Layer 4 of a small transformer language model trained on English Wikipedia (15 layers, counted from 0, width 128). Numbers have three digits each and are written without spaces.
A neuron adds its activation times its output weights to the MLP's output. To switch it off is to set its activation to zero at one token and run the rest of the model.
A neuron's activation on a vector x is GELU(gate . x) times (in . x), where the dot is the dot product.

Input weights of the MLP neurons that the questions are about. A number n stands for (n - 500) times 0.0022.
n4 gate: 641448553649333606497686711550325518497396528613437478434539469526652500541493440484503383506503547545503447535554334608475638446321503497471398598618630598439166369598768452649510452565500503654351503405472619513297568494613576436614424484594578510460333587580366734328670381540451415460546412536287423525308329675549614503568612340679522304603422335631456636426465458701503587396634
n136 gate: 633417513424490437517755586437745432622381457660530458529580388493550510449658590624525612438612585655593624422458366867497644613325453551533751646530595569366455525497472423574647423452387616484465506627535583493470516198316584444212487487387451467435444469491779432423522427551644420554459503664663661519630381470460503435622594314520445544478462661464244257588487676422484598560471
n254 gate: 683582635559121539500581295300768705524348413530353520457601504593492370426627373444810500361242704287412706476551576424340416408453481819437559358605529203584466384520424500514528385466295544652358684274516428420224439643415637308468504374651512634384462504595363590496570365679602633361607320655686504435230542643524700278508619585336524389593461626627613564440444492800599635431461
n281 gate: 833601660550469485590334496558449526363854544759537659612504434549475768167455623317641445508496508436315457528516492276305367571492557344531622358450699450480437542504397551448492330339671532500448429660594441588340481628597484508346536709626516824463603537652450551529520597575524578338466370553554716374428788750793390361722512293841675376488469480504469281536201643555481219338445
n298 gate: 544488663243503477543558665515392543651525517406715539596426464579548561383420534477366477490440546316560343360503418474528490410538446475544541613512492413417456497587423637478521522475437497462357566506564423352576557385417464497421528482446670524397510443636451487489587684378596426480455503550597516587327505551656474645673528661591469572535338467557619619513656451505532525521621
n302 gate: 508496597817553585414473493602514770454663373446771536363589280415410537411735388402643621497738417760711472558399400353319531492521234521561775423679368683460496518433674430189536484592489210390222332710529450569394514599504507533614486644472353522742566436458511543463418750360615461518555431467572504552543409582552379630404460618519413478585482554616425321518627605511424258467673
n388 gate: 542334463411429415599542412465634460708500467526617383541586364724519466630447569690439426540491623680443585557554510510417514531424695468635677730538638465422302579435514490525563474526639485709620604663456414415503324247583530563610569434680515668585532456693535559422503509472374429494336547417459536604458560435641571416387632598509395394465450681491574655340301554503440506534408
n4 in: 515500458439252400479416535457588343497588272467416551297462359507454462604570575627579389477521568351565623592208518577326457425613471547431632462645653511654475510280444504382561621663500448507618302500564554476507270342587554466597507466411507385489543496389407513620349826603465319407526547535525668553585686342332493319479558612313534504543333868394343724507586613456725381437551
n136 in: 411559433380608443536430323577411515568628496331482551510367520574365384747564579521712459588591396190427480648268460217510464410527339672384387283492461221434522457584493708512500404569576528456630568541663416649500626611533476614797503466683441538561328475457522493589581644640275618290668420570511420497452767511461581531399407591671572365580406534772635642559552359620533563434510
n254 in: 807326647537375417512351465541673475668530559636778562639717599603576516561548849566604633441527455496467409667773627238656622492526441534413311488558431500508405342607760525482461193015626437519592458463496512551555805588657416671398500535496567504480515544496589378364325455371567561481733333433580679407415407659330405307390600662544496235639655500318762558461632547581570440591450
n281 in: 354343466539554342557579493425540561293496705441523529676819547620352365536424200754380576406489639537426579496284321512601666504522391514475588567407630523489445557436277262166654512563357515273460674600660593463578606420535747341567522489596560511454507757475642725629428554477538395603310558647492233585371280545327326573399316308515581595557349518522471500533434360738542507680398
n298 in: 430633384536517467573582571514466422492676556645372497588814542765386514322413422639421461454437518397527384559464521404550503524456500550465558405383532452344368516445630442399658376356503480422460698487369575537546726524476559486434354390534612486494593397486562564453369517565694567519486518410306395544523459564566436438400537526515429459423406444401658500718440463351640486365590
n302 in: 394350300500458449620356539305594523583554504617316433545539655547751543688373484564395472373379422211306500585573601583618443448462601307357396590443316552762376548532148473559613349594511693562713458263490582596592483540245510496529643426496714511404480345409400507576659497633348528718517422377419333398444434562323653570539444493361736566510724528391542528514535447553530705543336
n388 in: 520662472590617342522530525663394584391462507199393570506322539587443412464613308653488482636345577571562482580336604245494588420620450467621552575673420458515308717403479408423531497445613544374401470587530351460497459578428618512569488470577360444458701439538231615405473387478657377396450397487694481600387423481227418469562534541481451668625437636460353613549555617500520464350603

Output weights of the MLP neurons that the questions are about. A number n stands for (n - 500) times 0.0012.
n4: 449503652604292489514372479608494546416669402528451668543593441530523564482651427677559586442429660427552506358472651487371403404618560709559563379639557517674432783480465359568326605519524398401519391527640428514534489497488481574512692439545579677369497531506451448606344435320464526467440542557398572411536580445545500500547380551396531449516463466425597632815541628628585358609517
n136: 465386471541529235384482583367412617523521636473488494550346520438512448512521527402531491788658640606641604424515438361722414365511535561480578518323582533598525543544539516485457379568460394364612461544546578503426437405460526737446638545670643609404477265574397440494287611631456582362708441390358408489404475464485480425529373646528488420417544513485655372361483520556388365403729
n254: 517411594403274496530685433465683583250377063612438468534434246311340447326547478308622383452584727689553280557466605591551604580367328741533559474587547522581675580673487545037188875311688553629481652299558464483708404465361546664495760509162407659690521402629540409717407648535500465533505599422610626573348491609542564024566778385562576630396146523583533509258379370504496400386478
n281: 385463490489269403329540493449541746503626178415381381404406305441550565288655551500420389468658550468709514457395672709430376462459599581785437432346661603410537522467485507356577468430507627592561489365735693493775386447603360592328454339676416404206608447627522757707412397543441664483545633632612538309465496421559441457449371584622535496711681538626342539507469469356478511507381
n298: 479604491579484479400529496560532565555646515431485397552582445502437511500593612372465618388385474504405500478444534461607587509594414635484600566533474448349489543398431571471525474429568558573472537434506539432516657354489510489386502474647504462432568425456467443515470633485496647498627495456442344629581534513543598542431577528481477383519537373502374626458481371407606432530445
n302: 288328329376352462516546560412595517579232522324418659728464560323497754526526599460603483562455458523503388635399323482380622399419375414606578351510449674436430417515411476610457641461560642557816374588346544491423484319450289558431544568588622531375415402534464698458476610626519484561530430558530456309522497497506487458543635645472531561339510441337690284631599487697579497378418
n388: 512569380327576399449402427513479373468335544608598431500549463681376482685593697529483461536514506528582480581605623326445444369515470568390447650469468485584424513509562593663466460561644547540555477385502402530488396561579476500584577528631484610525502438561436398401576621467418529555571542464402458681545542334698515536485489542471470561410606571613686462567317441529366579508500

Each question names a token from some text and the token that comes next. It shows the vector x that enters the MLP there. A number n stands for (n - 500) times 0.0073.

Then comes g, the gradient of the next token's log-probability with respect to the MLP's output, scaled to length 1. A neuron's effect is roughly proportional to its activation times (output weights . g). A number n stands for (n - 500) times 0.00083.

"BC", then " Ra"
x: 517257362567523461491568528540438444624367378273455419568401501682390527399531630549397480497502472516509607638354353468365474601651522574598418497512511390524508446312486553472568559488507569457369508663596482462561510395559595264461506486404517675473493506588434671476600516394568600564491514396376289522716550354406446587513342402503456589519409695302578333521512502465481472478388
g: 630537364506556555679340481356749474451433539501554393564631638390521700626501455314575673325346709622588473494596440586399550401409650578504508469443427449705560491525551680477229546618562424454438482567603489459486592366508224418535748480463512410581525463642289422496540462578506489602332475481557526505488531514653622688534443548545646367384639469413415459423354549412613642531203
Switching off which neuron hurts the next token most? n388

"s", then ","
x: 643393469540301445431329502438470355553451382362569581415552535451344328504482521386498434350376470301331353593585384422367494561593432621762250465162555402491560317422513503479600465514621604505375591446480467495442506466474520462497590656346536659464398475483543497470499454358594668518498383539726345594376593277581465406654684301303489381478505586443544447540462466566506516533506
g: 570511501504193570510497527437356310460589417572348557525498379449425721574506432369425654537670513620473477421453611506406418331406432485393494461415584531597537601639584434458750573647616496630651718514437395496376591559308492533415472347486473371377400492451414668386416447630454482365781581553518428481624447243611491460489395395607472754659510745415401449433295526575567448532555
Switching off which neuron hurts the next token most? n254

" U", then "-"
x: 433294294467384504504567456510466637617381371608471470505359414494623476505388709576475483311584469403447509507610313471462517519518599494646245528426597451526394479343584909455522458574524518530433460574410446513471481517593474509566617806427474612406563508481352501525469285189404580525506464543618494474436526588555362691484469390362546578475425467465453433583456362352436456576485
g: 537451535426538673294647537353280550462550522426353353354450448248631567581627382629495578476443594401466564562546429537404464684594383457467541397468356461430499396532407520406527581303514140453467527506365602448454658334592525489370435544397592517358374444506557572567316793472421407446636373563550507533623592634615525605412392400512386419379648530524438523423431448327390691445753
Switching off which neuron hurts the next token most? n388

" |", then " Ad"
x: 485189327563334465512475595570468190561430385511430429338609513511326304565515620460581452550532491499368618506497345456514416378468512700633296490494341421330449526370605429502641442510561557433322552409389475416637384465413498541592520592388569600390386424472450429486411476274423378567530416551553398557427659345453430421595672266430530426439511413518400430545502552621408630510486
g: 418397562552758685527592378307506511579489475471270563472424608483514654521422568448491240491578672460559462563334603579688487572586421689485518478388567523571694344500523457495607442486531524722533611452468446521493663631498404330580636389532728345536526628412447533465533386436465424558606340372585522641360598488574369611334668462564474597559499485506672454098396517362461548587392
Which neuron, switched off, raises the next token's probability most? n4

" met", then " to"
x: 478254513547579407448512694722452388528459389380711551537609399493527355392589641504582454412524472342356520437507431497549635593667450678494355423024425434349355567471511573477733348492632480448367544486400447500456487502644611568621574611348524553438489467385629597523527485507486416534395417487648368516690467495603415572380608197422342532490397455683364441523596643345593418534590
g: 574546590330572613757561572283490488459535458382524465366296510634438613442466573467428576455369598395500626551536525542408466486666639505498572361576537471328469381550510421474721501786592432522492446576677539616482471583573489238667582550480489507522582404492649572529483494319499732615568553470471392483683455527543543531557197430545501439577383465700439508255619530611154453412396
Switching off which neuron hurts the next token most? n302

"ence", then " Com"
x: 547344311576438533515556575448443504487478389864404575446525447424576417477267492410450471490430388473486398510478294508538346575609554560605434582279511375474344335353547544460604333519660561516333530496542503294485398524687419467540559573343542636422474473452414349494546397305571695460421557328422350464732488465584482513443502243490555380466600382611644477481481576503491429459510
g: 659532596506550541419527494667551678473346564659636505539538499543312431777681487388431482404670352399467394395584556400303494395481382444584514449549576587579686395518482557549655534316472471765599470579443573581310485541630381349625471378671422604368368437337355537448511370507619612455454410490287446506494454594609384564488507764398551392386608385533457468272529423590388395358364
Switching off which neuron hurts the next token most? n4

" Ju", then "an"
x: 458177513540445574503452482506516550577471387444557349580278503520467509447407645737369517505498516333554439469468338438349355465624549552626334516643640430516549451430560655489533542594613655642417459644434504366604482466748594716644635650372565594423549478518331316547602426348375526625470376603436616621502624305339352703647517419406563519611639425477501388541504553467541377609447
g: 641521432581513441517462625336567535339317501425471430251473626544576538548373370738575519336259457658530339597488519450399712590269297422389497513575590559584396476497559565500409469647355644455472552571441543410513734430656531418383464505450757398531599640548500442343484640510406482498503549685599525435585340451492589548611459467555483637350629845561472455442469548450323640443568
Switching off which neuron hurts the next token most? n298

" S", then "L"
x: 309234528578366370472411423546511441643271376307578521541498434569391363660472516522614457430471471333620429518554372466387501497589572613539318511476561489441587456354402661495675346565509464563396534337410437587560403477420556511501636650364554777488472523533425398462537510272424532566653444392542470612432429455529448460464588312452391418558456526510511374513551381526607396581403
g: 490476500436459572599424514496509604504505496480523300537612550629509472604395523798624361463831630419499524503578326409543442391332629254604403543494325350561512644376414636473438527516455477632366645520510473440421519410352549433507434425587531524515801418471658448484678503321395525656586500399314736343459303536594693566567514525387416636442443640308473492573543501351496499514329
Which neuron, switched off, raises the next token's probability most? n254